Layer 9 of a small transformer language model trained on English Wikipedia (14 layers, counted from 0, width 128).
A neuron's activation on a vector x is SiLU(gate . x) times (in . x), where the dot is the dot product.

Input weights of the MLP neurons that the questions are about. A number n stands for (n - 500) times 0.00088.
n0 gate: 665 366 572 553 629 750 409 625 373 494 403 503 634 414 497 516 552 533 426 401 477 630 449 670 478 406 260 403 349 623 537 579 525 406 659 403 477 468 440 497 637 558 583 592 433 552 520 400 642 493 484 566 592 530 487 452 547 533 493 603 657 455 612 400 445 461 585 470 458 544 382 426 766 607 500 356 332 435 419 497 671 400 516 378 540 194 588 612 536 437 422 510 657 664 717 404 532 422 655 574 469 345 374 469 503 345 481 721 500 503 309 564 632 455 434 664 389 674 602 425 401 224 500 378 553 395 474 525
n41 gate: 391 411 569 410 584 488 600 536 335 486 770 500 517 598 576 492 412 594 625 442 657 305 525 269 393 433 607 544 548 359 504 422 500 641 597 572 336 528 695 463 469 464 615 367 437 593 533 308 512 467 419 447 657 671 314 441 508 451 569 700 615 559 573 752 680 645 379 467 544 342 711 463 516 578 392 405 390 326 253 366 785 531 496 528 454 508 873 529 613 281 448 533 909 724 481 504 711 306 484 355 515 508 520 298 580 373 613 394 630 617 452 516 436 448 443 280 702 356 528 407 381 304 568 403 849 659 859 528
n44 gate: 761 397 617 441 656 489 538 597 388 500 353 496 380 585 635 456 573 271 633 318 459 458 726 435 543 617 568 398 500 472 559 390 362 533 471 591 700 818 334 533 615 649 676 475 614 603 660 427 319 444 452 533 431 566 471 737 643 537 647 573 493 325 552 504 431 445 337 549 434 481 496 579 667 408 417 648 585 481 664 545 402 412 681 536 776 252 556 467 540 440 573 262 383 534 671 766 644 351 607 519 434 518 266 570 413 511 460 489 670 529 420 359 308 595 493 836 522 496 533 449 660 338 598 539 426 430 467 557
n53 gate: 413 568 766 490 583 436 410 550 538 566 396 363 486 313 322 350 436 266 399 442 559 443 729 659 649 507 616 369 373 350 516 731 506 342 574 239 630 596 455 765 635 657 638 382 497 557 452 367 529 391 372 398 391 483 564 528 423 612 527 539 431 526 446 673 497 184 415 352 352 597 571 327 546 363 533 513 343 365 661 535 597 519 425 473 516 513 490 500 318 528 507 458 615 390 538 474 523 619 510 590 452 524 539 646 546 439 373 722 548 309 513 453 547 637 554 622 466 747 364 581 514 473 507 558 477 582 497 448
n55 gate: 496 631 635 625 319 628 585 489 294 607 257 473 612 678 645 390 690 625 539 386 435 465 814 511 522 766 537 440 263 522 426 359 397 347 645 351 690 441 411 485 507 415 643 449 281 358 439 578 671 542 673 652 669 610 752 391 486 636 350 579 618 555 402 659 623 586 504 401 414 407 654 427 398 387 322 500 439 500 661 525 574 651 489 334 673 327 248 697 290 512 541 554 470 381 511 585 474 496 533 515 500 636 275 450 574 561 418 413 347 515 444 304 437 385 602 500 721 461 609 583 317 489 556 713 489 545 413 413
n107 gate: 659 423 532 533 664 313 467 337 372 797 621 430 296 304 343 761 782 524 358 516 488 297 187 651 329 675 647 222 600 586 378 406 565 577 838 508 652 608 492 431 353 628 662 453 662 500 508 312 567 426 350 619 661 667 699 319 465 459 614 488 659 445 520 472 612 577 637 318 500 296 549 429 563 390 540 564 582 317 508 577 468 709 255 663 485 591 442 529 662 769 484 366 318 413 534 448 540 462 520 608 584 533 476 601 452 508 250 590 569 387 448 644 580 608 382 447 427 196 496 423 570 508 544 321 678 553 296 638
n124 gate: 420 359 412 645 559 309 420 493 464 591 522 511 568 344 332 493 689 433 616 657 504 454 456 469 566 569 589 570 389 439 401 507 444 524 277 615 423 683 435 365 547 295 548 490 582 560 589 761 483 461 553 607 643 419 542 467 507 599 528 460 734 548 684 486 503 640 500 647 451 482 532 522 633 486 576 497 383 445 440 570 584 487 82 545 507 476 699 511 546 446 357 547 676 414 776 445 524 493 323 666 404 252 316 412 528 493 381 539 347 647 514 476 580 650 458 780 346 401 285 648 240 514 469 534 598 521 521 671
n189 gate: 143 404 685 382 651 633 467 386 384 636 451 561 310 836 312 516 684 172 695 720 389 823 563 504 603 483 638 444 492 453 659 496 348 312 292 520 448 635 343 370 431 488 516 333 535 424 565 512 481 520 609 524 613 407 633 366 511 609 605 469 425 410 427 425 679 424 500 455 380 517 524 578 500 803 738 488 553 631 534 515 536 654 751 595 587 889 604 585 448 463 301 666 745 303 421 496 405 412 410 459 511 431 500 696 235 500 476 476 496 520 552 564 488 488 427 516 580 462 698 588 357 306 730 531 708 354 536 508
n207 gate: 308 433 464 380 516 719 423 504 478 638 512 335 480 488 362 261 579 301 398 757 585 519 454 438 469 533 461 587 438 416 310 508 388 591 689 308 563 523 403 476 315 586 457 320 454 263 661 621 466 384 334 556 268 424 488 615 413 504 662 624 500 346 324 562 582 409 531 452 334 419 484 687 431 370 512 722 572 508 492 399 418 750 233 796 429 488 633 444 879 460 484 598 516 326 618 713 415 282 611 293 407 328 397 424 698 564 516 444 590 386 621 535 398 198 726 556 784 607 583 536 464 460 438 367 625 512 532 711
n249 gate: 95 284 570 504 648 624 355 630 537 539 559 635 459 331 399 758 408 464 491 616 545 683 449 491 600 781 383 496 287 483 434 330 500 430 667 101 509 209 658 247 626 548 681 167 423 390 334 295 598 665 376 487 394 447 871 748 420 393 584 445 500 539 531 504 400 496 538 424 443 627 434 609 846 521 391 582 406 458 386 279 469 614 442 674 459 595 754 656 469 495 342 295 363 532 302 323 374 757 543 541 408 540 564 508 687 415 329 237 525 237 566 539 613 583 527 473 196 408 425 659 348 544 382 347 530 753 482 449
n277 gate: 705 541 678 389 616 402 629 532 428 750 383 541 467 545 319 672 641 651 362 327 666 688 424 312 548 450 651 548 740 590 389 406 703 726 569 436 560 536 442 606 365 673 797 445 698 662 244 331 476 471 695 340 547 676 488 534 519 578 732 654 325 401 733 368 376 367 543 599 500 471 630 437 724 327 436 352 516 589 396 266 520 504 598 568 450 413 473 365 492 558 387 496 528 322 564 381 472 606 650 454 274 361 370 333 356 250 540 356 592 464 464 336 544 496 467 373 573 352 647 589 174 377 440 309 380 394 753 516
n0 in: 650 598 641 375 224 511 631 582 466 503 366 463 496 460 622 427 478 573 253 614 656 370 307 600 375 440 596 601 396 374 609 535 514 504 756 385 568 546 530 668 403 450 341 331 489 420 555 561 584 452 700 581 545 672 318 711 303 595 500 648 482 578 529 436 489 583 430 567 326 474 347 627 683 412 332 504 430 473 690 421 568 347 438 479 595 245 507 353 608 544 590 265 221 622 395 397 237 489 444 407 377 515 296 497 479 427 500 423 418 449 486 504 647 586 427 518 533 549 427 656 441 474 607 273 490 526 438 155
n41 in: 306 343 469 252 356 411 618 278 315 274 421 516 492 469 397 515 370 454 468 527 422 504 600 779 459 543 425 729 432 441 464 530 435 420 523 523 261 557 567 624 504 477 489 489 526 489 660 470 381 562 642 729 552 319 588 265 372 728 442 431 586 347 342 640 618 424 441 570 377 512 377 654 500 292 508 368 566 363 781 460 633 665 527 300 550 511 478 430 576 551 458 532 734 414 561 590 455 663 455 429 406 620 300 482 696 581 367 512 478 630 720 243 496 682 269 481 293 496 219 527 757 357 561 629 709 485 454 444
n44 in: 404 478 440 824 599 403 431 551 638 530 481 580 661 353 615 624 396 515 412 466 569 433 629 493 709 496 339 407 106 507 426 504 345 415 456 692 415 537 324 650 607 327 449 579 569 537 545 651 323 515 325 440 516 673 582 252 564 696 802 202 434 580 699 478 430 608 363 458 481 408 549 554 623 572 434 555 417 375 415 577 385 521 496 720 619 474 368 353 519 664 604 431 280 576 570 631 463 523 482 538 546 410 410 704 625 387 556 470 507 407 673 239 636 574 466 609 429 446 358 403 583 571 346 547 582 305 721 431
n53 in: 465 489 323 451 675 580 395 504 517 658 469 554 527 599 347 398 567 549 488 213 385 881 402 544 441 597 478 347 597 758 617 456 401 470 616 549 597 359 485 473 572 385 489 566 467 410 814 340 526 469 647 515 571 364 398 504 783 663 534 643 363 559 534 467 247 515 515 462 538 295 598 465 500 675 648 537 549 710 615 418 257 360 519 771 231 644 717 477 459 562 410 659 715 438 307 415 419 433 515 345 358 534 700 655 556 557 620 508 447 493 672 381 500 556 545 390 598 500 379 560 301 636 441 558 457 394 534 460
n55 in: 496 629 486 440 552 395 522 442 370 463 357 247 428 574 476 461 417 542 569 525 525 619 526 589 497 583 657 775 414 294 497 449 589 437 458 330 310 369 547 606 437 469 370 365 466 535 472 382 602 553 497 313 712 500 507 580 364 803 710 606 442 408 489 472 427 385 409 432 476 633 570 518 365 371 524 521 401 339 420 477 767 574 535 510 503 350 326 705 469 568 406 594 549 378 529 558 709 507 517 522 483 359 250 530 387 585 410 376 444 476 317 317 459 486 321 648 601 511 377 622 507 134 497 429 564 447 775 615
n107 in: 428 530 457 640 218 626 723 623 472 631 607 531 376 766 655 605 418 469 209 535 195 504 264 389 313 674 318 336 517 563 622 483 406 444 620 586 491 748 376 740 455 367 221 550 394 301 469 603 454 465 504 504 767 657 266 590 640 373 587 492 504 255 745 573 410 552 567 615 799 300 574 277 504 362 398 585 706 209 380 557 758 541 500 449 577 288 421 548 388 575 530 679 465 611 395 602 691 225 689 469 508 496 320 537 675 308 281 701 607 474 466 243 500 504 365 539 586 523 478 522 579 269 718 388 230 478 557 622
n124 in: 308 496 588 404 528 542 590 737 507 544 450 611 396 514 423 532 542 698 478 518 425 662 515 604 317 424 335 284 607 419 563 497 573 538 591 399 517 552 554 330 480 399 647 571 377 570 468 559 626 688 630 283 551 461 461 621 253 415 310 604 545 623 599 635 441 643 429 475 461 233 251 478 500 544 320 714 504 504 480 487 570 678 804 635 362 476 466 564 626 375 326 373 367 446 520 314 486 299 486 496 381 358 575 661 583 482 423 631 507 608 514 569 587 510 324 405 409 441 521 374 564 313 618 365 698 588 390 653
n189 in: 361 354 519 617 433 511 384 437 458 624 465 217 454 284 589 428 589 526 725 588 542 348 386 364 493 492 423 500 559 724 387 496 712 605 552 314 519 422 662 511 647 578 555 308 675 343 225 285 464 443 305 565 543 659 624 457 607 742 564 364 529 580 617 552 422 287 645 645 597 442 583 519 402 384 663 740 382 244 482 645 504 457 470 371 595 317 590 432 392 561 571 457 582 676 419 305 537 629 311 558 659 598 627 493 533 349 355 602 688 321 500 396 478 600 477 678 444 394 428 485 637 466 548 706 310 349 568 362
n207 in: 581 422 395 244 546 473 336 248 449 451 612 496 416 406 446 484 512 253 335 278 357 570 545 550 400 420 527 667 415 455 298 553 268 325 337 426 280 231 488 457 563 442 572 379 424 469 476 400 213 310 516 701 272 716 418 419 682 591 609 611 320 527 480 527 693 158 451 528 294 368 637 548 455 591 354 649 472 639 593 552 396 437 539 500 331 588 418 476 446 432 616 396 547 767 427 420 676 492 409 304 356 492 391 638 623 500 403 346 618 690 295 631 477 531 527 284 500 524 555 617 342 598 400 327 369 528 567 686
n249 in: 354 379 409 450 619 780 474 496 627 448 526 348 530 588 488 450 508 592 779 386 424 296 648 516 639 624 541 475 393 640 523 500 363 355 752 562 475 447 312 563 781 545 658 303 451 338 255 710 512 668 666 592 543 751 404 543 769 513 696 678 276 545 538 451 492 612 343 369 193 491 413 654 528 705 627 541 433 674 286 363 418 583 596 643 274 329 548 571 682 606 232 402 712 738 554 565 582 245 464 402 539 412 653 349 561 441 649 559 461 326 718 754 422 397 692 550 488 409 379 450 386 538 516 624 361 286 387 423
n277 in: 519 365 469 350 637 545 528 478 317 564 532 518 615 450 817 676 438 767 500 436 482 729 974 345 394 454 641 281 606 392 842 331 568 706 531 451 589 557 376 817 265 296 706 457 605 141 463 469 656 568 567 373 265 559 558 790 372 731 774 436 566 395 686 620 460 509 543 720 401 329 779 611 639 478 540 518 745 585 752 415 415 457 590 306 555 381 483 554 719 605 469 690 487 555 378 399 504 640 156 670 373 373 630 293 500 495 415 559 662 487 424 553 442 442 279 473 616 406 640 482 605 437 248 595 302 532 432 448

Each question shows a token from some text and the vector x that enters the MLP there. A number n stands for (n - 500) times 0.01.

" defense": 572 456 391 387 524 587 431 504 597 364 635 671 343 544 561 490 491 414 557 607 214 506 405 467 489 525 472 696 653 636 520 499 445 654 369 408 333 533 441 645 524 438 553 589 544 365 635 481 378 530 433 517 464 505 503 778 346 379 511 489 406 606 527 499 691 392 522 433 579 496 495 503 622 456 448 657 427 518 616 685 504 466 541 239 546 542 466 438 464 487 732 482 477 502 603 531 651 467 593 518 484 436 539 561 464 544 457 504 668 448 511 580 606 569 425 529 535 573 541 509 553 507 619 597 489 520 606 255
Which neuron lights up most? n249

" twenty": 663 488 357 529 545 603 516 581 482 488 438 532 466 472 504 525 506 489 632 573 349 577 464 441 428 524 508 660 559 685 441 321 472 439 455 548 386 498 307 440 544 337 609 533 522 561 527 484 426 319 487 782 477 570 503 458 458 484 721 478 391 568 495 684 533 510 471 454 502 560 399 321 333 491 496 594 446 485 628 406 693 428 548 575 455 380 552 310 407 467 653 465 503 426 418 667 527 633 522 482 716 349 530 586 468 597 578 357 508 362 542 529 602 529 565 812 468 563 414 491 557 494 572 481 462 593 524 519
Which neuron lights up most? n44

" to": 563 522 554 434 542 520 502 583 742 541 569 639 553 488 480 559 503 547 462 331 467 418 365 405 498 647 508 505 581 727 456 529 598 708 677 342 402 530 513 516 567 513 460 421 484 499 451 574 465 393 635 679 478 635 673 518 552 510 593 459 330 718 420 557 592 544 462 474 596 533 510 429 505 208 371 520 707 479 590 452 686 490 520 359 550 422 381 619 379 497 656 522 481 541 463 404 486 584 454 584 584 404 430 423 609 426 539 311 463 376 561 602 501 606 521 432 540 494 586 456 610 478 463 349 616 502 492 638
Which neuron lights up most? n107

" Player": 555 284 611 443 494 341 522 337 529 377 607 580 547 696 613 534 414 406 568 601 377 619 498 486 486 580 539 755 664 500 517 382 534 625 572 570 439 563 424 437 475 550 507 598 554 525 347 411 450 475 390 495 505 536 555 469 489 366 462 293 521 521 553 476 569 400 571 454 507 275 490 557 395 497 472 559 553 646 474 508 658 564 421 519 648 665 522 523 528 546 537 402 580 510 510 567 530 604 528 335 578 349 497 598 532 488 295 564 569 606 480 624 694 619 379 514 498 367 531 462 726 486 550 530 335 554 493 326
The two highest activations, in order: n107, n189

"aul": 417 495 550 467 429 505 472 467 606 393 476 411 283 650 465 483 434 612 469 578 520 598 535 536 486 569 290 562 492 324 791 660 541 487 415 505 495 554 612 596 556 447 482 505 597 626 421 831 364 485 488 620 395 457 404 336 492 420 343 599 560 606 615 708 467 458 424 566 657 531 520 612 448 442 451 400 643 446 387 676 622 507 438 651 527 636 516 412 510 542 464 543 478 480 622 453 575 486 446 591 557 513 560 456 571 472 686 570 596 524 479 722 482 521 500 256 434 507 445 549 512 662 461 691 489 522 633 502
Which neuron lights up most? n41

"-s": 487 438 578 433 777 442 273 547 473 514 539 346 506 566 621 519 551 700 551 515 431 455 493 454 524 575 540 610 599 640 620 301 308 449 494 512 521 625 555 603 435 670 478 539 533 693 603 482 436 485 428 520 449 497 416 514 354 388 510 530 466 516 632 553 601 477 468 452 557 592 496 464 583 406 467 453 607 643 532 510 479 491 497 493 431 626 451 540 693 436 372 414 583 500 437 481 596 686 501 588 673 654 453 412 608 438 332 455 567 402 713 496 491 670 428 371 653 586 589 423 416 636 421 567 504 493 687 556
The most active neuron and its activation: n277, at about 1.9

" New": 617 525 256 413 439 664 515 681 469 416 516 513 498 451 664 631 533 441 366 609 298 530 510 527 347 616 491 808 409 458 505 537 520 615 501 656 349 498 458 636 439 448 587 610 725 362 586 587 431 483 522 601 370 444 486 468 553 544 498 435 480 577 637 528 387 539 310 469 469 498 510 509 550 364 505 492 400 487 406 412 551 485 536 613 496 387 531 567 322 342 614 508 489 566 467 556 496 443 576 455 501 396 494 510 573 461 477 477 495 647 534 453 528 620 518 495 493 625 409 604 404 531 710 409 502 533 421 283
Which three neurons fire most, strongest first? n0, n44, n189

" |": 385 563 495 333 513 471 667 673 520 442 468 407 384 527 539 459 459 405 334 453 320 647 575 680 511 506 435 557 387 493 542 666 625 522 523 487 489 534 559 355 373 500 578 607 577 443 553 622 593 258 401 553 402 585 673 481 432 494 643 358 354 514 585 514 484 579 513 515 426 296 490 537 601 634 438 596 613 652 526 528 529 274 620 468 342 431 601 362 575 317 516 487 478 510 513 302 536 555 510 430 559 380 527 494 487 461 502 426 486 703 457 549 624 628 544 453 455 425 493 604 621 449 501 590 456 581 416 488
Which three neurons fire most, strongest first? n55, n0, n107

" with": 481 596 387 524 633 592 557 484 571 590 575 522 481 530 586 452 405 526 546 394 84 531 492 574 485 568 490 750 398 605 354 551 519 520 428 397 418 717 585 335 550 478 426 431 571 423 451 515 562 370 688 638 443 466 628 397 485 474 440 549 477 511 568 581 516 487 471 408 549 437 465 653 436 388 538 493 714 487 715 526 672 511 614 395 509 463 379 663 461 477 597 479 568 551 547 618 527 735 498 517 553 390 418 497 504 594 449 456 530 485 471 442 610 643 479 571 532 575 516 445 477 553 411 448 401 518 531 617
The most active neuron and its activation: n55, at about 2.6

" (": 529 481 286 598 691 633 513 605 509 533 569 364 450 492 637 517 500 565 546 574 356 758 507 564 527 601 572 567 488 539 500 622 508 623 562 585 493 707 589 391 627 543 336 408 577 576 468 389 609 405 464 667 609 446 665 489 514 823 363 507 453 422 578 444 484 390 407 464 505 450 499 364 567 640 434 560 468 684 294 444 466 560 487 483 494 432 507 657 550 475 518 424 436 565 490 536 451 605 459 423 499 411 508 316 541 512 460 556 433 350 394 637 633 567 498 506 512 755 512 497 609 523 554 488 431 408 520 596
The most active neuron and its activation: n249, at about 1.4

" Ac": 565 607 377 353 512 536 371 521 396 458 435 453 550 622 652 498 514 537 401 599 601 644 433 570 522 415 574 670 536 520 474 475 585 492 603 469 460 538 490 548 372 386 383 515 660 509 270 745 535 551 518 559 313 469 473 437 479 445 514 435 410 485 605 467 388 520 410 461 564 744 505 380 524 495 560 515 592 603 503 530 620 438 635 387 426 296 391 534 434 503 587 465 423 672 470 507 409 494 524 547 579 328 390 342 485 549 400 491 382 590 554 376 490 426 461 485 498 648 370 650 624 683 359 476 468 704 550 377
Which three neurons fire most, strongest first? n53, n277, n124

"10": 613 586 472 518 531 404 522 412 540 667 389 395 425 418 694 508 484 544 593 602 297 451 550 692 455 444 453 479 495 548 529 585 555 430 481 396 486 530 489 594 624 419 435 561 402 550 549 565 532 393 455 733 628 691 597 249 347 642 467 478 485 456 536 573 584 342 386 554 568 522 703 520 366 369 449 462 414 624 527 566 677 471 455 636 507 403 354 492 362 429 575 541 617 436 506 553 568 608 622 567 604 423 489 525 416 332 463 441 353 450 446 404 531 479 544 627 566 691 554 676 461 488 540 609 399 585 527 328
The most active neuron and its activation: n55, at about 11

" days": 475 486 404 431 721 661 624 492 540 573 573 471 448 564 436 510 494 454 549 519 390 454 418 621 418 654 710 522 514 703 579 549 581 596 383 387 522 677 445 630 442 293 467 631 544 473 597 612 388 401 561 650 543 465 394 495 407 473 568 381 579 578 552 654 642 589 493 365 331 420 563 619 444 284 467 508 596 423 410 559 561 617 535 385 448 518 331 519 513 463 518 598 591 372 468 408 643 644 445 636 584 409 379 418 370 368 418 352 596 439 416 539 507 468 454 530 401 651 433 611 520 493 507 421 402 458 503 260
Which neuron lights up most? n107

" Jason": 564 525 620 379 294 358 472 418 625 169 598 641 525 452 521 528 448 577 438 442 373 756 409 423 408 485 444 752 492 458 611 760 685 530 605 526 533 527 432 569 406 402 594 582 668 530 246 657 589 485 528 497 438 468 553 395 398 396 304 529 554 684 482 416 626 512 478 541 718 481 488 555 554 433 378 494 574 438 400 551 592 575 505 404 529 475 543 415 530 604 567 416 463 571 413 565 364 466 501 468 518 391 491 393 437 504 567 530 530 611 530 425 572 547 507 589 599 576 505 503 528 593 498 502 404 434 524 314
The two highest activations, in order: n53, n249

" Vikings": 489 572 498 410 378 562 403 580 629 372 588 614 512 558 636 466 398 582 488 604 292 606 285 547 489 638 418 627 524 492 482 600 614 462 476 542 477 683 376 847 573 484 473 473 490 343 478 674 412 592 440 658 468 542 533 339 358 466 453 574 481 539 542 667 590 486 489 422 521 413 476 592 427 405 440 646 377 440 484 487 550 489 537 339 594 470 273 338 446 664 614 470 626 625 469 546 695 630 467 518 521 461 511 417 414 464 457 369 506 422 539 641 623 479 408 476 511 659 611 466 554 424 475 520 444 408 517 363
The two highest activations, in order: n124, n55

",": 207 517 515 651 659 430 605 565 844 632 553 466 523 507 566 546 594 581 619 614 273 553 454 591 372 526 509 481 313 704 515 673 553 549 389 458 481 626 533 745 553 468 312 539 502 477 494 545 381 371 483 545 455 456 626 537 407 682 542 435 393 509 525 501 556 437 349 529 402 507 514 620 522 402 594 462 535 497 403 552 522 433 583 448 360 423 567 543 482 516 560 470 607 610 480 432 529 498 417 535 642 430 548 463 552 539 439 414 288 422 503 423 537 426 559 467 439 674 507 495 480 452 546 555 376 589 576 496
Which three neurons fire most, strongest first? n189, n249, n53

" three": 725 612 451 551 479 590 556 516 381 297 419 702 388 556 613 445 559 509 340 567 310 567 525 486 512 620 497 557 611 673 602 370 529 509 472 484 428 654 458 537 513 390 592 528 608 497 509 440 351 446 499 692 298 554 520 604 517 411 726 454 493 563 483 407 547 571 355 568 416 385 486 460 445 484 533 631 547 498 607 478 727 456 425 380 429 476 517 217 542 544 548 443 568 443 455 558 513 651 571 620 704 448 642 496 466 507 404 444 516 283 592 507 487 514 536 616 498 507 533 538 537 458 538 376 384 484 432 471
Which three neurons fire most, strongest first? n277, n107, n124

"0": 613 454 409 482 492 414 504 558 482 567 581 686 571 512 612 417 413 660 691 536 328 479 519 436 506 801 415 602 446 528 659 480 499 513 361 470 474 581 556 541 633 480 572 539 541 408 575 605 588 255 516 595 496 530 575 337 461 495 704 385 550 558 584 609 512 476 371 528 504 419 553 579 639 292 483 577 530 533 461 580 480 369 549 480 401 509 465 505 477 475 568 482 519 306 400 466 659 700 656 419 445 505 518 451 394 353 498 300 499 385 500 529 462 589 585 486 534 425 500 610 647 536 484 610 569 694 601 334
The most active neuron and its activation: n44, at about 1.2

" causing": 459 448 301 496 572 602 589 458 427 529 535 483 367 548 445 405 393 466 578 541 261 635 372 465 456 426 589 603 455 631 379 421 521 518 559 318 398 523 555 375 465 416 349 442 504 427 502 598 591 380 662 650 606 449 639 604 432 402 595 577 497 500 446 556 612 475 491 366 580 557 574 669 554 427 458 557 653 517 619 658 779 432 703 298 515 604 587 600 443 485 679 404 477 520 543 438 570 605 548 467 548 519 313 470 479 470 569 509 396 438 364 610 520 617 501 522 559 517 484 480 532 548 545 469 433 468 582 673
Which neuron lights up most? n55

" of": 395 290 363 472 529 564 570 594 546 529 742 448 549 534 535 583 526 655 570 318 189 561 519 584 470 547 453 768 423 588 531 539 566 549 434 449 390 512 496 460 578 274 541 378 606 430 405 602 463 521 612 594 485 431 637 367 489 598 516 316 329 371 438 487 615 532 429 408 491 521 404 555 424 525 419 441 571 608 541 430 597 496 668 486 479 465 519 519 360 445 554 351 495 564 535 688 567 543 458 348 478 514 573 437 514 583 518 436 658 527 448 522 506 611 550 298 465 573 438 470 569 538 289 441 528 573 562 677
The two highest activations, in order: n249, n41

" T": 636 613 411 469 527 570 427 635 409 398 552 479 356 393 709 352 526 588 465 580 424 586 531 570 569 444 523 673 494 435 524 541 639 554 286 524 450 493 554 680 521 403 212 657 476 669 482 483 474 347 464 541 397 499 446 564 471 734 538 354 472 584 431 488 516 433 516 516 748 498 446 392 584 334 502 438 471 575 349 577 631 539 627 472 441 356 500 465 333 464 557 467 533 608 279 400 408 611 519 525 607 500 433 562 553 569 531 476 592 577 487 509 459 476 529 471 592 436 427 673 599 634 310 611 475 442 374 595
Which neuron lights up most? n249

" Leonard": 590 509 618 582 363 501 269 578 566 537 527 668 401 425 578 493 511 711 346 534 389 646 413 479 395 470 394 647 506 564 467 510 507 554 551 464 411 470 404 720 525 438 480 498 518 566 454 627 231 424 545 582 503 593 441 281 575 502 324 526 381 493 621 497 482 549 569 527 574 633 596 617 552 490 434 582 472 535 355 556 522 382 459 576 610 575 504 478 386 510 558 604 612 463 534 480 344 559 486 515 578 321 621 410 411 659 753 528 505 532 463 588 642 599 434 445 533 650 607 610 623 579 663 687 393 507 516 374
The most active neuron and its activation: n55, at about 0.54

" Argentina": 584 480 573 354 489 735 361 521 615 684 492 566 452 480 652 485 419 583 443 371 410 565 376 621 388 577 378 653 450 497 474 578 591 484 462 544 272 491 499 638 732 542 467 634 557 432 506 670 454 473 547 587 533 557 481 523 434 632 467 457 601 572 584 505 477 439 526 446 467 467 547 523 458 354 518 445 561 477 685 453 701 337 580 471 417 289 260 470 353 485 633 551 454 595 547 572 502 593 479 634 512 442 370 362 429 535 456 490 481 510 528 528 555 467 432 521 559 745 454 617 539 505 542 646 486 515 523 165
Which neuron lights up most? n0

" game": 516 477 485 443 396 448 608 461 641 409 555 633 517 549 601 482 495 559 702 517 172 662 479 684 556 426 517 546 572 528 507 408 431 532 333 453 333 545 297 661 419 553 590 559 495 449 577 458 412 403 458 705 450 477 628 531 404 488 575 272 421 461 475 581 469 451 440 429 448 363 539 580 513 439 419 625 546 505 447 605 473 531 447 355 471 704 553 508 512 484 715 316 566 377 472 447 617 546 605 504 535 441 528 466 364 370 310 556 473 409 480 574 634 540 433 447 531 485 375 553 630 452 483 457 420 476 576 253
Which neuron lights up most? n189

" their": 511 462 222 510 511 579 551 655 493 422 524 540 506 639 418 475 552 570 503 538 142 632 423 510 574 541 486 617 630 580 364 490 539 600 535 581 592 472 608 411 588 452 633 609 633 480 582 561 465 580 531 666 499 502 707 419 624 509 515 441 363 531 563 494 594 453 601 460 474 467 412 528 594 478 310 651 563 672 624 558 650 489 487 560 414 476 522 615 642 511 636 513 541 611 442 596 599 664 494 537 487 422 489 514 445 563 449 454 521 453 504 397 467 538 474 740 770 511 518 463 575 578 488 494 500 515 562 471
Which neuron lights up most? n207

" from": 527 471 279 494 576 699 570 492 530 457 506 562 469 550 536 570 421 627 386 469 174 466 494 574 448 434 500 567 374 549 572 495 686 546 694 201 438 369 523 527 513 519 450 490 448 444 599 483 445 423 623 561 631 511 544 263 418 530 461 407 421 568 514 562 550 588 407 417 512 418 592 495 437 428 605 403 635 393 458 604 650 461 642 470 452 627 399 583 504 494 685 389 416 465 428 427 393 626 459 401 556 413 623 478 628 552 581 523 392 387 447 624 421 590 506 498 647 559 615 550 564 457 573 327 514 673 517 545
The most active neuron and its activation: n107, at about 0.89

" Anthony": 582 586 555 373 285 441 343 373 690 283 487 661 532 467 555 596 491 631 405 487 464 864 433 478 354 620 415 702 390 563 604 631 573 476 598 529 515 467 508 610 440 406 605 541 710 539 207 656 482 455 554 509 406 433 492 395 479 470 425 531 623 505 624 409 551 572 548 450 684 487 474 502 466 487 461 457 515 454 413 575 652 570 592 389 456 398 515 504 393 582 552 519 442 681 459 519 398 513 504 413 427 374 473 465 390 545 555 586 415 559 523 489 601 463 468 596 503 627 413 592 610 562 460 593 433 437 464 441
The most active neuron and its activation: n0, at about 1.4

"18": 560 485 426 541 467 501 389 545 429 438 568 647 466 381 605 544 536 418 618 468 524 570 580 632 393 628 624 558 553 431 688 415 511 641 403 532 440 614 392 500 550 343 542 563 486 463 352 565 304 531 430 568 662 673 442 401 492 645 496 406 447 449 487 445 427 468 295 507 578 611 615 516 519 354 237 390 407 423 562 540 560 441 635 658 628 605 518 462 358 528 547 487 575 457 543 381 687 541 397 441 522 399 569 360 418 478 460 179 467 511 383 597 464 602 519 337 683 448 449 642 567 552 496 543 514 514 471 433
Which three neurons fire most, strongest first? n277, n44, n55

" Bar": 515 602 438 499 452 667 460 426 387 343 693 457 550 545 677 470 448 637 479 674 682 600 496 615 540 622 494 691 546 521 554 621 511 517 396 414 539 477 336 694 518 352 350 512 599 476 303 609 424 342 484 443 271 513 405 339 474 510 440 533 519 651 674 529 403 593 277 418 710 559 480 580 382 380 438 575 470 332 402 473 480 438 574 446 519 434 369 499 423 496 498 621 636 680 543 505 474 491 484 481 516 401 573 444 446 600 402 442 466 522 460 625 479 481 498 504 428 587 335 560 526 746 542 547 483 577 558 490
Which three neurons fire most, strongest first? n53, n124, n41

" the": 457 524 120 450 436 478 415 583 570 546 538 548 585 611 467 491 492 557 360 604 222 521 364 607 560 653 527 568 330 684 391 433 479 546 549 440 649 450 441 455 480 487 463 516 640 448 486 705 551 549 459 605 444 432 680 606 438 421 600 444 523 478 580 429 595 539 429 431 414 486 426 486 595 528 419 426 532 632 488 407 596 580 460 486 290 413 501 613 468 416 500 476 450 734 484 468 520 521 473 480 579 465 541 510 370 493 375 609 372 477 397 610 552 538 498 500 597 560 470 578 465 431 689 468 471 528 577 479
The most active neuron and its activation: n249, at about 4.7

" Springfield": 622 410 485 487 220 509 390 628 608 519 404 636 511 595 541 399 469 646 336 547 421 512 292 555 350 595 371 701 539 463 498 576 620 622 579 489 404 414 410 670 535 465 465 578 607 498 495 592 379 510 532 485 521 539 621 398 696 455 384 580 398 626 553 452 529 450 358 485 629 454 641 582 490 471 460 502 531 676 472 541 544 408 509 586 615 454 408 453 407 611 541 583 534 587 496 512 595 532 510 540 629 389 477 388 466 718 632 508 377 482 546 539 552 427 640 601 500 637 614 614 722 525 554 562 390 398 547 306
Which neuron lights up most? n124

" tag": 471 292 489 421 518 506 527 421 360 396 640 329 402 515 609 428 565 400 723 462 364 526 438 492 528 460 494 708 601 494 604 624 509 523 305 502 411 621 486 496 395 630 377 545 637 440 461 382 423 485 402 594 420 504 420 539 353 462 329 355 504 579 553 576 653 526 579 468 294 388 432 586 334 365 396 577 564 498 519 427 577 693 537 496 581 673 559 562 366 331 621 396 581 563 294 440 497 573 622 385 358 489 377 476 449 489 364 493 527 467 543 564 660 565 492 482 531 396 365 539 581 570 395 498 436 580 514 394
Which three neurons fire most, strongest first? n41, n189, n207